Layer 2 of a small transformer language model trained on English Wikipedia (9 layers, counted from 0, width 128).
A neuron's activation on a vector x is SiLU(gate . x) times (in . x), where the dot is the dot product.

Input weights of the MLP neurons that the questions are about. A number n stands for n times 0.0012.
n2 gate: -167 90 83 65 101 272 -141 154 -116 -31 143 93 86 70 -61 107 128 -95 39 -226 -75 -269 59 40 162 145 249 4 36 148 -38 53 -103 -194 204 52 150 -249 76 31 164 121 64 36 -51 -14 -85 191 -70 -52 -82 35 48 73 322 85 74 162 230 -143 65 -134 278 -144 -122 14 -9 -123 -217 22 261 30 189 211 44 -39 27 0 8 13 -331 66 -53 206 214 -165 13 92 0 100 60 -147 -300 9 49 -371 -26 -254 -122 61 9 254 76 70 -60 310 74 17 -194 -8 -139 38 227 39 239 145 94 -152 305 110 314 -153 -268 32 -27 185 100 9
n56 gate: 90 -33 275 177 -104 -77 26 -54 -8 44 -139 185 -190 -4 -220 -114 -8 -206 -28 -16 4 -48 124 -139 -300 16 150 121 -111 -24 -69 -56 -118 64 -32 118 113 57 -204 -141 115 -59 -16 -110 -120 144 58 112 246 166 -25 -108 279 118 129 104 124 189 99 -130 -51 -8 189 99 -191 156 101 8 -29 114 -64 -258 -149 208 24 163 -256 -41 42 123 57 180 -88 180 152 -55 -123 -108 -102 142 -70 248 34 104 -69 78 -137 42 -239 -184 8 79 175 -32 -59 48 200 71 4 -201 139 78 386 141 -4 12 93 122 -111 -224 165 -164 -92 -136 147 58 159 -76
n103 gate: -30 193 -147 64 -97 98 59 -4 -154 -27 14 10 -92 262 -257 42 177 61 62 -20 -131 -162 17 18 28 -166 52 62 -427 31 36 -79 -152 -55 59 98 73 -126 39 -7 44 -3 227 -84 -83 -74 163 161 20 -20 75 -93 123 155 30 -83 -10 110 117 228 18 -42 -107 -258 -99 25 3 58 103 -14 178 157 111 -149 14 72 -191 -39 222 -38 53 261 -28 7 -82 -253 -177 -7 88 75 -23 44 -33 -227 45 -107 55 -33 -3 48 -148 37 88 10 -135 56 121 54 93 107 -11 110 115 -94 -60 -200 -53 18 -14 -141 -108 72 -48 -68 105 -60 -17 148
n130 gate: -36 -7 -64 -96 13 72 65 -153 10 -44 27 7 52 71 -171 -31 -3 -150 71 60 -222 47 260 -24 -166 64 -157 -105 -117 50 42 -78 -56 -14 81 40 244 24 -10 71 -96 199 183 27 -195 128 -153 -52 -40 -40 -84 -7 -94 10 20 -104 208 35 31 28 -96 -93 -68 207 -207 35 48 97 52 239 40 103 122 133 7 -130 -132 10 -55 0 161 -10 44 91 -195 0 -23 -101 110 -46 91 -304 18 141 102 -232 166 -89 -151 -11 57 -73 38 -47 -217 20 43 -163 -34 -52 114 -114 -20 0 -56 -51 -140 -62 -177 -172 -241 40 -84 -90 -130 -128 -124 -81
n150 gate: 0 -327 -42 -38 96 33 122 85 76 0 53 168 165 -21 -14 -72 -90 -18 -25 246 -32 -289 -69 0 -172 14 187 -186 7 81 -122 -36 118 -146 136 -126 97 7 -134 29 35 -24 245 -243 -124 55 3 125 -35 130 107 60 53 150 -174 38 57 37 -110 -142 71 73 -154 142 4 -245 54 -259 106 -29 53 -102 -111 96 82 180 242 65 -175 -67 14 39 -4 -103 7 253 46 -60 18 -119 -52 14 217 -128 -280 -35 36 -64 209 -64 7 -80 -25 78 -7 -47 -57 60 -39 10 -55 83 -235 35 -121 253 -48 -4 -11 -53 -45 53 -36 -66 -123 -37 273 107
n175 gate: 174 304 19 -186 -7 64 -434 142 53 -41 48 -4 58 172 41 147 -29 -125 -126 52 -119 276 -108 -42 -4 135 68 142 -50 151 -32 -201 -84 15 30 -99 -116 8 -27 41 -294 44 -105 -8 151 50 180 -19 59 -26 -89 -197 15 98 87 144 -137 -164 -27 -191 -118 -110 56 -218 -185 -4 -30 171 69 72 114 -177 22 82 244 -48 4 110 68 162 -83 200 89 112 4 78 85 71 19 -213 -76 37 -137 78 158 -83 -202 60 82 -63 185 40 -125 89 -62 101 -83 202 -172 22 270 -11 94 69 -199 138 -97 200 0 22 -120 -104 -74 23 -49 -46 -104 15
n210 gate: 83 147 12 -69 -47 12 162 -137 0 15 -69 -4 128 82 -120 98 -26 81 256 -81 -214 51 -22 -214 84 23 8 70 -175 -154 15 66 -49 -175 102 -126 149 -177 336 -82 38 61 30 -282 98 -187 -30 0 146 169 -92 -140 -163 -141 -126 218 23 -220 16 -20 -356 -16 -23 263 -193 48 -137 109 208 -138 120 27 -74 19 12 73 -8 0 -71 19 -44 -136 -35 -113 -116 -155 -184 -276 -187 -8 8 -122 78 35 47 166 35 192 194 -141 -128 -172 44 39 -57 208 37 -88 226 15 20 -68 110 -38 132 101 324 -16 -123 -62 -46 124 23 -116 -107 44 309 8
n218 gate: 132 -135 -62 -14 62 -4 -118 0 26 -252 109 0 42 -18 117 -33 39 -25 0 -47 -51 228 173 -82 120 -92 4 55 -116 175 3 -81 194 173 -4 65 0 -59 -7 -77 -65 -97 0 165 -117 45 82 34 -229 134 125 312 215 83 -18 -7 -29 -4 357 -308 62 -97 30 30 -11 -53 133 91 87 78 149 -138 33 35 295 -146 75 -112 191 -244 -276 99 110 -66 95 46 87 -128 -183 -238 0 -50 23 69 -19 128 55 -87 99 -90 -84 -140 -183 58 86 -74 -16 87 22 113 -146 181 -33 -39 -25 37 -4 -194 76 249 111 -4 125 257 105 0 18 -172
n267 gate: -82 -56 21 -4 51 9 -176 0 -149 -88 -96 -114 -122 165 122 81 143 237 63 -71 -156 84 -57 154 26 17 -400 -25 -43 -71 -24 249 54 182 -153 62 -93 115 51 -139 104 62 -94 -193 -37 -91 334 210 167 195 -161 -13 -4 -252 -272 207 63 -112 225 80 249 -56 0 194 -322 -78 -4 -67 -251 34 175 196 -161 206 110 138 43 -103 12 96 9 -50 42 -215 -29 -101 -62 -21 -159 270 -139 -83 67 -386 -51 49 -199 -88 50 170 113 99 77 -196 41 76 -67 -58 -232 81 22 159 -47 255 143 72 -135 30 -29 -274 12 109 -55 -87 120 -139 -8 17
n268 gate: -196 402 -52 -44 98 124 -157 76 -102 -132 152 32 -47 -24 -66 -7 -20 83 76 21 -28 63 -279 0 268 38 70 67 -100 -7 10 -56 -150 28 -95 -212 291 191 28 161 7 -10 64 -96 -94 46 64 33 -31 -288 119 24 -31 -99 -157 151 28 -46 75 -11 44 -110 154 86 142 -68 -60 -87 54 -173 31 69 -105 43 35 -204 -7 57 44 100 0 -38 195 94 -42 47 -45 63 -206 -82 145 10 -183 -236 35 -68 -84 -92 87 -74 69 -51 149 17 -136 81 -103 -75 -171 -10 125 179 81 -68 -91 -101 -37 -88 -24 66 24 -341 56 111 -43 -50 132 91
n274 gate: 39 66 56 -171 349 37 161 34 -185 -145 40 41 -63 57 -36 -148 39 336 186 -212 53 61 156 165 79 -12 -107 -143 66 16 -27 154 147 45 33 -92 -180 -82 58 187 -12 100 0 -178 278 4 -106 105 149 -184 38 -158 65 -171 -8 -160 24 25 -158 -55 -98 -157 16 241 -141 -233 41 -231 -25 -53 -109 84 65 -78 61 189 179 25 -86 129 -190 -101 -93 -243 -105 -259 40 -142 -37 -168 -204 12 265 105 151 -161 269 -223 8 155 28 -60 202 96 -151 86 95 -176 -69 -20 -21 -47 -4 71 16 97 86 111 -24 20 127 304 142 -263 128 25 185 -32
n331 gate: -29 -181 -77 152 37 120 -214 -65 -184 -155 -7 141 -92 -22 22 101 -240 -11 299 157 -26 152 -18 -98 141 219 183 164 -57 18 85 156 119 70 164 -105 115 26 105 167 51 142 -39 -144 4 -38 -147 -261 -62 91 230 -93 -110 199 -69 161 -121 -27 175 198 -51 -140 -235 -102 -77 110 112 66 30 83 18 84 19 117 11 29 61 110 -18 -62 -72 -89 -85 -181 -48 -74 -172 -41 -219 -190 -168 58 58 -137 108 -11 -19 11 0 -43 37 -55 -4 55 -51 -250 -8 -26 71 -97 189 79 -244 -36 -144 -152 -83 105 33 214 -315 -92 -155 -11 139 84 40 63
n487 gate: -177 -114 100 77 168 57 148 158 11 -41 -55 -60 -288 0 159 -45 195 -165 189 40 -175 78 -14 220 -172 -19 154 90 -221 -63 -21 60 124 63 15 26 270 19 -27 -45 297 161 -144 -11 -47 57 -166 120 66 84 -12 -216 19 -128 77 -14 -226 161 210 -86 24 19 94 -65 -111 -122 210 71 -130 219 -7 -118 -26 157 94 -81 -57 -133 -104 -159 -159 15 153 33 189 -179 114 -37 129 -172 205 48 8 63 -60 -116 37 -109 156 -4 4 -117 110 26 138 210 265 7 -78 133 11 72 79 -40 -130 -4 51 -163 -78 -74 237 30 30 23 76 249 -63 -19
n2 in: -149 -72 27 96 -103 24 4 37 36 -55 -245 28 146 181 -118 147 -183 -214 -94 -90 -288 20 140 116 -125 43 -203 79 109 -31 30 197 -116 59 198 197 -166 100 -76 260 -43 31 46 88 -68 81 -114 192 16 -326 163 59 90 62 0 -42 16 36 97 79 -95 -64 218 121 -121 -186 -199 114 16 -104 230 -4 99 128 274 -250 -24 -121 -4 -78 8 208 -63 -24 133 107 -62 12 -105 -276 172 -193 -182 -130 250 11 119 45 47 -273 110 -93 104 -55 185 135 171 109 150 42 -161 107 16 258 -4 -134 50 -148 -16 -8 120 47 -142 89 -12 126 -47 -43
n56 in: 26 27 310 -147 -15 -168 119 163 -288 -138 65 8 -91 193 -57 90 93 49 -150 -179 -81 81 274 -137 -126 -124 -43 163 -24 -191 62 -104 -19 135 47 200 77 66 -67 -8 -144 42 127 -145 -141 67 89 -100 57 -243 64 4 27 154 -196 -93 103 107 -75 48 -36 106 85 -32 23 51 -186 127 59 -66 -4 -301 -135 107 -77 -160 -55 0 189 -259 -4 58 119 108 -46 -105 -213 0 -35 -220 -261 76 158 -134 78 123 197 47 -23 -119 111 -42 98 -80 -71 54 -53 136 201 -108 -150 60 140 147 0 81 -86 90 -15 -15 113 -92 58 290 -129 -103 -161 -277
n103 in: 27 57 14 -122 56 155 45 -54 151 -152 72 -35 68 42 -266 32 91 -3 69 3 -170 90 30 42 96 167 -126 -3 199 -38 -30 38 -41 -10 213 44 -77 32 18 -229 0 17 20 11 -281 92 77 40 110 92 -215 -42 -155 92 -17 -80 -100 -32 57 55 186 141 119 43 -168 185 98 259 64 7 -48 93 -136 -50 -14 93 125 -159 120 -179 0 83 -42 -83 -155 80 -55 -69 46 55 131 -34 252 -86 119 148 -49 -53 -104 -303 -142 -7 -116 -117 -207 105 129 119 -17 30 46 -131 14 -240 50 -62 -118 -32 169 -107 105 24 -177 100 -123 150 255 -83
n130 in: 160 -242 149 72 213 131 -45 -253 120 -125 121 28 94 108 -216 -39 -17 -7 21 76 14 32 50 -7 -86 -32 71 39 50 -31 23 164 0 14 28 -3 39 85 75 -109 -34 155 -81 125 -175 47 0 -159 -86 152 -25 168 -170 34 123 64 -14 161 -29 -238 -261 142 70 79 28 201 -190 125 61 167 -76 325 189 17 -194 73 -75 168 50 -59 146 17 -164 237 -45 102 -28 -167 185 -134 57 -24 48 167 -78 58 102 3 139 74 -59 151 -53 66 -144 -222 85 -107 -49 122 -97 -135 -106 -34 -183 -144 37 -106 -132 45 -62 80 17 0 -82 -72 -10 21
n150 in: -72 27 -26 109 -101 -57 20 -38 200 41 173 7 77 -26 148 -128 -195 -18 -59 -224 -145 104 65 -83 206 135 -203 154 23 92 64 -82 -7 134 -26 -55 41 -113 -11 -19 -106 183 -83 -87 -126 76 -61 185 55 -198 -8 205 -63 -270 -120 47 93 -115 122 207 153 216 240 -53 111 111 56 -59 0 227 -7 -299 112 111 22 -122 54 -220 -208 89 49 -145 231 -56 56 -55 44 48 19 66 -18 -62 -20 -145 -38 -127 67 113 -115 -147 67 -11 57 -41 -135 266 170 92 -317 -166 129 -40 94 -87 58 -30 -267 42 -26 -89 186 -37 78 73 -182 38 -19 -164
n175 in: 176 -23 -59 -126 66 -60 -166 -107 112 -26 15 -63 -61 155 125 71 -104 -84 -195 146 26 137 46 -90 -57 0 -101 -67 34 80 -11 -92 69 26 -137 -221 -204 -146 -150 -118 33 80 150 56 -18 249 -53 -84 18 -142 76 122 -73 101 119 128 -213 -238 -299 120 19 -237 63 208 4 30 -63 158 87 -168 7 -73 -70 67 67 -102 -38 -158 53 15 169 26 -170 99 18 -19 -120 -107 -75 -294 -257 -14 27 -59 -164 93 93 -63 151 -98 143 -69 34 394 -72 100 -250 182 -4 -71 -57 -43 -217 -130 -14 -41 -75 105 -59 -284 -22 -37 70 57 -105 -80 -4 92
n210 in: 82 -66 212 67 64 45 -112 104 -228 44 123 85 12 -447 -60 -191 117 -103 -92 24 -101 -56 -66 262 78 -24 -12 -130 144 156 -77 16 79 238 138 -8 142 90 -172 -24 -12 24 86 156 -66 41 -58 113 -195 -123 -100 -40 44 -75 267 -109 28 -12 215 279 17 -8 -36 -74 76 -21 -24 -257 107 -61 80 8 161 46 28 -44 -149 62 97 -92 8 104 -56 161 8 -320 -127 157 -78 242 86 201 -262 -40 -227 -113 -158 -210 -64 180 -4 -8 -200 -12 -138 -146 0 -83 -125 23 -132 183 -245 110 12 -85 -164 74 355 60 201 -96 129 -75 -131 -161 -140 52
n218 in: 158 61 -95 -149 -49 97 -215 22 75 -259 24 156 -51 -71 -253 -36 -85 -52 -144 206 -21 71 -71 79 83 -21 18 -96 188 17 124 148 7 4 -82 69 43 57 -25 148 45 -45 55 -14 197 -145 -14 -121 -269 -3 15 -123 63 128 28 -82 39 -54 123 152 19 -320 -71 -65 -84 40 60 39 -257 47 87 126 170 -24 71 108 -232 -65 -170 84 -90 63 159 123 116 -41 -10 92 -115 208 20 -45 15 -53 -71 38 64 -134 -39 -128 112 35 161 206 155 -18 -235 -17 -120 85 -4 184 -340 -21 89 60 65 118 -98 123 152 -4 -102 -142 147 -58 102 113
n267 in: 4 21 212 64 -119 -33 -198 106 -4 8 85 -115 76 78 -356 -91 -32 77 16 126 308 -226 79 17 51 -99 112 -285 4 106 -157 107 193 127 161 -173 169 4 -175 226 -101 125 40 130 12 -76 -179 -55 -114 -134 -51 -53 122 113 -104 -158 151 59 0 52 -134 163 124 8 273 84 54 -111 135 71 -391 16 -78 -39 79 -138 236 184 -28 269 42 -233 -176 -188 -86 -155 8 -70 -59 -20 52 -173 108 131 162 44 66 39 -12 -17 -25 69 -271 175 60 -256 -126 -133 54 4 147 -91 29 88 -28 -148 187 -50 -24 94 60 -254 -53 258 -96 -253 163 119
n268 in: 0 -100 61 14 11 -63 179 176 15 7 50 91 -209 -51 -14 62 -25 64 -47 43 7 4 157 -140 -93 -244 -125 -47 -122 126 -131 -109 39 -189 80 -53 -248 -294 -63 -87 -179 121 81 233 -28 -71 158 -263 -223 68 139 69 198 85 -138 -52 79 -104 30 -46 -172 70 -29 -275 -72 -4 33 -18 -130 110 126 -25 25 -104 -66 7 97 -67 3 -169 170 210 94 159 -231 -262 -18 -181 -48 -21 -98 185 107 -47 -33 176 84 17 0 85 -11 57 -173 -57 85 29 146 32 225 60 178 18 -44 7 151 105 67 -96 -144 4 181 134 36 34 -70 112 -281 -76
n274 in: -110 40 -27 50 109 321 -134 -69 115 8 -35 -12 -121 98 93 8 -26 46 148 89 -226 16 -64 71 92 8 0 12 -148 -263 175 -285 111 207 71 165 -8 -249 -111 -74 -54 81 -68 107 211 -28 19 142 -139 88 -117 31 -62 8 279 -83 -120 -56 -16 -160 95 -40 47 -8 -66 -208 138 222 -56 -87 159 243 -31 -75 -185 170 -84 -92 319 -70 52 113 -140 66 51 -45 -108 -8 -251 -81 204 -153 -4 31 114 -277 102 -111 -85 87 4 157 103 128 -11 236 116 204 137 -166 -180 -121 -47 -50 -57 141 68 194 31 284 61 -129 35 -12 -60 -201 -12 101
n331 in: -4 -124 -173 -84 142 -144 -13 -252 -25 -61 0 106 67 134 44 41 -83 148 239 116 -69 -77 113 -227 83 179 361 0 -83 145 31 110 135 187 57 -12 118 140 4 167 80 108 -31 -145 55 383 -12 -164 40 60 -109 -49 -141 219 44 -74 -32 -71 -87 -200 -261 -70 -143 -29 -80 104 -53 -57 213 103 -89 137 167 23 -155 286 180 50 274 28 70 69 130 -49 -178 -81 60 -32 -4 -32 283 28 -9 142 -78 -35 78 -58 -20 458 -36 163 -202 233 0 139 -86 48 -28 31 -232 28 132 -115 -244 -146 28 45 -109 -41 83 -223 114 117 140 17 -65 -154
n487 in: 156 -134 -25 -96 -150 -78 -121 -8 -52 123 97 -70 19 33 -7 122 120 -205 69 105 69 51 -249 63 -94 278 7 118 -265 -18 -97 -110 -32 40 169 -168 213 -30 -182 -37 -50 39 74 -26 -176 221 -25 287 -4 101 11 -153 -105 146 146 134 -355 -52 -7 -61 138 -78 -48 -187 98 -161 -63 -131 127 -152 18 -195 121 126 -70 62 -19 -26 25 65 -67 80 -146 51 84 -103 50 146 -11 32 127 97 77 73 -18 7 -172 -249 58 109 15 -118 -56 108 300 -125 166 97 55 159 -67 -103 -107 43 57 -135 173 -107 -167 47 104 -62 142 83 -111 -68 -33 102

Each question shows a token from some text and the vector x that enters the MLP there. A number n stands for n times 0.0052.

"s": 89 -112 1 7 -156 62 96 12 23 -139 7 117 -27 15 -83 84 -10 -61 83 -48 -38 24 56 4 -18 14 67 -48 -55 -79 151 -94 -8 42 136 -186 -91 85 -81 -96 131 -12 -35 52 -29 39 24 -21 -26 35 -61 82 -30 -39 -73 -259 -85 23 -25 84 -167 -168 -118 139 26 103 -69 -34 84 20 6 184 124 -35 132 161 -31 96 -27 -64 31 -190 84 9 37 52 39 396 28 70 27 92 89 8 -5 153 -7 58 -58 -179 -47 -65 -28 -26 -180 -12 -85 -25 232 -45 29 171 161 71 133 3 46 40 -126 43 -43 10 -92 7 -57 -184 -101 -218
The three highest activations, in order: n130, n56, n331

" |": -70 -201 37 39 -50 -72 125 -117 218 60 51 -98 -50 -163 -116 -13 42 61 33 -119 -15 -70 3 -114 124 3 -69 59 -22 -12 -67 111 -81 110 56 82 -47 258 -5 -42 25 70 65 148 198 -35 46 62 -219 28 -5 14 -3 106 -221 -20 -54 15 -28 22 -49 -37 281 42 5 107 39 -68 77 -36 12 -44 -84 76 70 -12 -29 -129 71 -102 154 -6 -90 -36 152 -46 52 80 126 30 -133 -136 67 -9 127 76 68 -135 71 -89 -77 7 138 -61 -34 11 -202 60 57 106 -6 65 -38 109 38 -29 -14 98 85 -24 -187 -26 314 -47 11 -143 -37 -225
The three highest activations, in order: n267, n487, n331

" the": -22 -1 -85 39 -49 13 214 94 -166 67 42 84 -81 -145 44 -39 -32 37 113 123 -36 -152 17 119 1 -17 25 12 113 81 -43 -115 -157 88 -15 103 -133 -24 22 -9 -66 104 -55 75 -101 107 90 110 -35 20 18 101 19 208 -74 66 131 -109 -106 154 -85 -29 88 21 47 -130 -12 -212 192 20 14 59 -57 230 -28 -22 -40 72 55 -79 119 -139 33 -75 58 -92 60 240 105 -166 -16 -76 -74 110 43 -52 99 54 -54 -78 118 73 25 119 74 64 0 169 -82 -28 73 -99 -25 8 96 -97 -4 61 78 88 -70 53 6 -304 79 133 190 -54
The three highest activations, in order: n150, n2, n218

" ": -74 -36 43 55 -104 -40 17 -118 29 -13 -13 102 -81 63 110 60 227 -3 -43 0 179 -11 3 -40 98 -2 78 -11 138 87 -97 -361 22 -32 -79 42 0 4 -45 -2 -77 156 39 85 -138 -194 183 -19 16 -21 25 -114 -48 -20 -96 140 -120 -72 -125 -35 -155 44 -81 -100 172 64 157 -179 261 17 -43 77 -169 71 -15 -15 -213 -74 -65 -105 90 47 190 33 -45 -131 4 290 -127 16 97 -42 104 -11 38 -7 -76 70 53 -67 -41 -47 -23 20 30 79 -247 155 26 -86 -107 73 88 -23 72 -61 73 97 112 114 -40 -91 6 -176 63 -46 -45 -73
The three highest activations, in order: n2, n130, n268

" to": -41 -104 -58 238 41 -34 64 -90 31 163 -8 71 -109 16 -7 -167 4 78 -47 -128 -113 -96 -68 -29 110 110 -102 -15 83 46 76 -3 -81 -177 -1 65 -12 -80 76 -114 -70 -58 -176 -42 -71 137 42 -141 -57 -4 -109 -97 -150 -45 74 -4 36 34 -65 -28 -40 109 29 32 23 67 63 36 73 -24 -45 4 118 -264 -51 -256 -46 -66 9 -163 -48 59 -72 -53 98 -181 285 288 111 -48 -38 -200 -36 40 -34 80 112 14 114 -117 -81 -34 173 -117 -24 -68 -18 121 -97 -94 -155 -56 104 131 -74 3 103 5 -166 48 13 -68 -36 -220 -35 28 -121 182
The neuron with the highest activation: n267

" of": -115 -96 -55 223 -62 -23 109 -45 -15 -2 -100 34 -64 -22 136 -111 -20 25 169 -1 -7 -225 30 -115 19 38 -130 75 16 -11 -92 -202 60 38 -24 -100 175 74 -4 21 51 -57 65 108 -13 -8 -55 -1 43 -40 -88 -107 -153 -20 30 -40 17 -17 88 37 -102 52 32 79 -6 -52 -42 -106 -101 103 -44 -111 140 -127 -78 -182 -72 117 -20 -23 -49 10 -15 -47 -33 54 -59 317 -2 2 -38 -96 -32 184 67 60 118 -47 44 -121 -5 19 -54 -23 95 -43 13 46 -2 -100 -151 93 105 -62 -28 -28 66 -43 1 120 -37 -84 22 -362 -7 -44 -44 -124
The three highest activations, in order: n175, n103, n218

"4": 60 -134 -48 126 -101 -29 -102 59 158 -38 111 60 -196 25 -112 -11 131 51 -86 -134 123 -129 -97 115 57 -122 -223 165 -38 50 -54 -5 124 158 128 168 57 220 40 -8 -16 -19 64 185 -58 -131 41 26 8 -62 -63 -27 0 68 -185 -87 -53 -240 -36 -13 -173 -14 -46 98 -91 37 -57 7 -40 118 18 -90 33 89 67 -116 -13 -153 -12 -142 63 -139 85 127 30 21 -17 244 42 64 112 -168 184 145 59 42 11 -86 98 -237 -130 48 84 179 -82 10 96 218 -128 60 11 53 -1 39 109 -75 53 -30 -100 87 80 -18 17 15 117 135 -132 32
The three highest activations, in order: n218, n487, n331

"ive": 122 -158 17 -46 60 -58 249 46 28 113 -13 -76 -241 -98 74 105 -129 -17 -28 85 115 -160 -54 -11 87 -24 -42 90 147 -1 194 -75 -152 -118 45 -105 13 80 -49 16 -49 106 148 21 -90 -34 -97 -53 161 35 -241 -71 123 117 32 14 94 -91 68 11 -277 107 4 246 197 -16 67 38 -50 72 -34 9 119 45 -43 20 -113 -43 -74 31 -9 24 182 -152 -64 17 -278 207 36 30 -28 80 67 -30 -133 -45 77 -74 -37 -48 85 -9 108 163 142 11 -28 109 -35 -126 -137 -16 213 -96 18 -152 -136 -80 103 52 89 -102 -9 56 -134 -47 -59 -79
The neuron with the highest activation: n56

"á": -79 63 -32 10 -326 -265 16 110 -33 112 56 7 -107 28 119 -121 101 -74 155 79 183 -36 -84 153 142 61 -7 111 165 -192 110 1 -158 -111 17 -84 -71 13 -219 -67 -13 92 102 168 64 -10 -35 93 128 68 -127 41 -62 48 98 -119 22 0 -21 -10 -94 -23 -40 72 62 -66 -1 -18 -27 -43 -81 139 -35 -19 -101 -166 -59 -156 -11 -72 76 -43 294 55 106 8 88 47 2 -75 126 22 195 46 -127 -94 -167 -106 125 -158 35 165 125 -70 -120 -79 -60 49 144 53 -88 -142 82 113 -125 -122 -83 -156 91 124 -35 154 7 152 -163 -191 90 -29
The three highest activations, in order: n331, n218, n487

"7": 59 -157 -145 127 31 -72 -22 -93 133 -30 102 57 -185 -128 128 177 4 102 -199 -82 21 -231 -226 63 35 -33 -76 16 -52 143 42 71 -33 -124 180 -13 74 198 108 307 72 17 31 -95 16 -146 118 -82 82 -92 38 76 99 232 46 59 -51 -209 -85 93 -4 20 -100 100 -3 -3 -35 -7 -23 148 85 -72 -64 -33 6 55 -83 -39 -91 -156 -103 -47 100 184 -37 -53 172 104 7 -99 207 -39 33 151 -52 117 -170 -136 45 10 1 49 -125 -50 -2 56 -42 144 -27 -121 -147 98 -81 186 127 -246 2 5 -143 17 18 -150 -25 28 -67 -65 13 112
The neuron with the highest activation: n331

"1": 0 -115 -10 184 -111 -88 35 -150 123 187 101 25 -260 -108 39 -10 24 73 -98 -68 -52 -53 -227 33 29 -50 -119 147 -90 153 -4 57 26 -91 173 195 -72 175 132 164 145 108 -45 -139 47 -195 104 81 -4 -43 41 -64 -26 214 14 -114 10 -239 -25 140 48 -117 -96 123 59 9 38 -37 100 88 -68 19 58 -159 -134 -119 -82 -63 -93 -237 37 -72 96 254 53 -74 208 21 105 33 34 -144 104 81 37 73 -72 0 96 -91 -44 189 -4 115 58 32 -96 82 -28 -167 -128 142 -124 82 123 -110 -71 57 -209 -28 -67 -33 7 84 -136 -129 97 81
The neuron with the highest activation: n56

" space": 65 40 16 26 53 -40 -15 -91 -9 -76 115 -101 -159 -73 -147 65 249 -104 140 -87 189 -62 32 -28 179 -376 -22 14 48 -8 197 -182 -77 -126 32 -46 -18 -71 -77 92 158 -72 -85 -58 -58 38 -9 190 69 -43 -288 -163 -44 202 128 56 -160 -56 -70 -43 112 57 -58 20 193 -136 81 93 114 -47 -93 209 -57 14 -43 -17 -33 80 84 71 175 -83 -93 -111 -1 -59 -87 145 41 -5 -68 93 160 46 -124 9 58 113 93 -223 103 -53 76 -129 62 -99 -62 50 -47 1 -173 33 43 69 99 -159 4 -162 -3 -41 2 24 6 -46 -52 -32 155 -222
The neuron with the highest activation: n103

"6": 6 -173 -33 31 -83 -45 88 -93 137 -33 101 176 -163 -183 -93 -76 54 -43 -39 -48 -9 -145 -255 196 22 -238 -157 95 23 81 30 81 51 85 248 141 -41 197 160 102 9 29 15 64 59 -150 90 -34 4 -30 -27 57 -22 124 -21 -203 16 -273 -89 -26 -1 64 -52 119 -61 123 -72 91 28 49 94 -159 -26 -113 -194 91 -105 -108 -128 -144 -48 -135 103 136 95 -184 -65 16 65 112 13 -58 39 27 -27 99 -134 -137 4 -71 -92 -64 -46 30 -96 60 -143 160 -41 -52 -32 -26 -42 267 243 -254 36 18 -118 127 0 -109 100 53 24 -37 -35 -163
The neuron with the highest activation: n175

"0": -3 80 -35 18 -56 -68 118 -61 138 213 111 123 -246 -165 -5 -104 128 2 -33 21 18 -84 -128 112 47 -107 -181 135 -75 81 94 74 26 -45 205 72 -88 213 217 95 71 159 82 -23 92 -256 115 38 -80 130 -8 12 13 207 10 -174 63 -341 67 -7 -55 -10 -77 157 2 78 -67 10 30 96 -95 -95 77 -99 -74 33 -73 -58 -195 -160 -76 -31 48 155 -30 -197 53 41 114 203 3 -161 123 112 -30 57 -114 -72 49 -66 -72 0 -40 21 -17 20 -63 130 52 -103 -138 91 -83 193 175 -141 61 133 -119 98 -4 -102 102 21 -19 -94 64 -43
The neuron with the highest activation: n210

"2": 25 -138 39 198 27 -53 -19 -20 151 206 144 24 -102 -92 131 -82 -16 123 -107 -70 -26 18 -172 -4 164 -72 37 121 -79 -6 -91 53 101 102 271 166 -204 147 102 -16 189 89 -138 30 -42 -137 -42 97 47 -64 7 99 -153 189 -12 -335 -69 -124 -171 1 -40 -115 -53 159 101 -76 162 53 205 18 -261 39 67 -48 -36 -77 -44 -62 -13 -116 155 -9 98 103 27 -81 96 4 52 -44 -37 -26 232 36 69 -24 1 -15 135 -101 -114 31 57 120 -9 89 -65 193 94 -144 20 8 -57 126 71 64 -230 100 -177 56 -13 58 -11 -127 10 26 144 73
Which two neurons fire most, strongest first? n274, n150

"5": 18 -49 -164 83 67 -107 -55 11 145 -165 146 168 -252 -98 81 113 80 -90 0 -171 -132 -132 -134 21 115 -141 18 22 -41 290 -140 33 -82 58 21 17 -126 349 133 60 -18 81 75 121 -105 -4 89 -88 -34 -14 123 37 20 163 -80 101 -45 -189 -73 37 -63 -15 -142 126 16 73 11 11 67 71 -65 -139 23 81 26 47 40 -28 -121 -83 49 -108 141 79 -74 -273 76 162 -51 20 -33 -51 100 -9 -26 213 -26 -67 26 -7 -65 164 -111 52 -148 50 -87 46 4 -68 2 148 59 35 84 -149 80 28 -118 139 110 -57 72 106 100 12 -85 37
The neuron with the highest activation: n268

"el": 160 -55 -38 13 -98 -188 198 -115 -63 170 83 20 -85 -108 -4 2 -117 -54 -11 70 103 -132 -33 157 -31 87 196 64 166 -57 135 35 -81 42 25 -2 37 163 -57 -94 40 89 -54 85 186 -15 -17 -66 114 33 -248 146 -56 -119 55 -138 -84 7 -184 -60 -25 34 -132 72 45 -63 -27 -74 -109 1 31 8 -25 -54 22 5 -191 -56 -38 -24 -98 31 250 -24 55 -210 -47 91 -82 -68 -83 -42 218 -100 -10 -189 -29 76 -148 -103 -201 41 38 86 10 13 -148 -24 150 -97 -13 -49 275 27 -110 -78 -215 -104 55 131 105 -73 -69 -7 -260 77 -8 138
Which two neurons fire most, strongest first? n268, n56

";": -41 -82 -3 140 -95 10 145 -116 294 -51 189 -148 -47 -62 40 72 113 4 -125 -167 19 -90 27 133 -2 78 -65 60 119 -108 59 -21 72 110 4 238 -9 82 192 25 126 43 -175 12 202 18 -45 123 -217 -41 4 166 -87 236 -161 49 -150 -103 -9 22 -214 21 81 49 -32 164 -77 -143 -90 86 88 42 -5 49 54 -138 -72 -117 -78 14 46 33 4 -116 99 -165 -157 101 131 96 -56 -228 8 189 -59 134 -97 -75 44 17 127 -9 97 -85 -115 -100 -78 -88 248 -54 -28 63 -44 -59 47 45 -61 -5 13 42 -153 -62 151 -116 0 -148 73 14
The most active neuron and its activation: n268, at about 0.25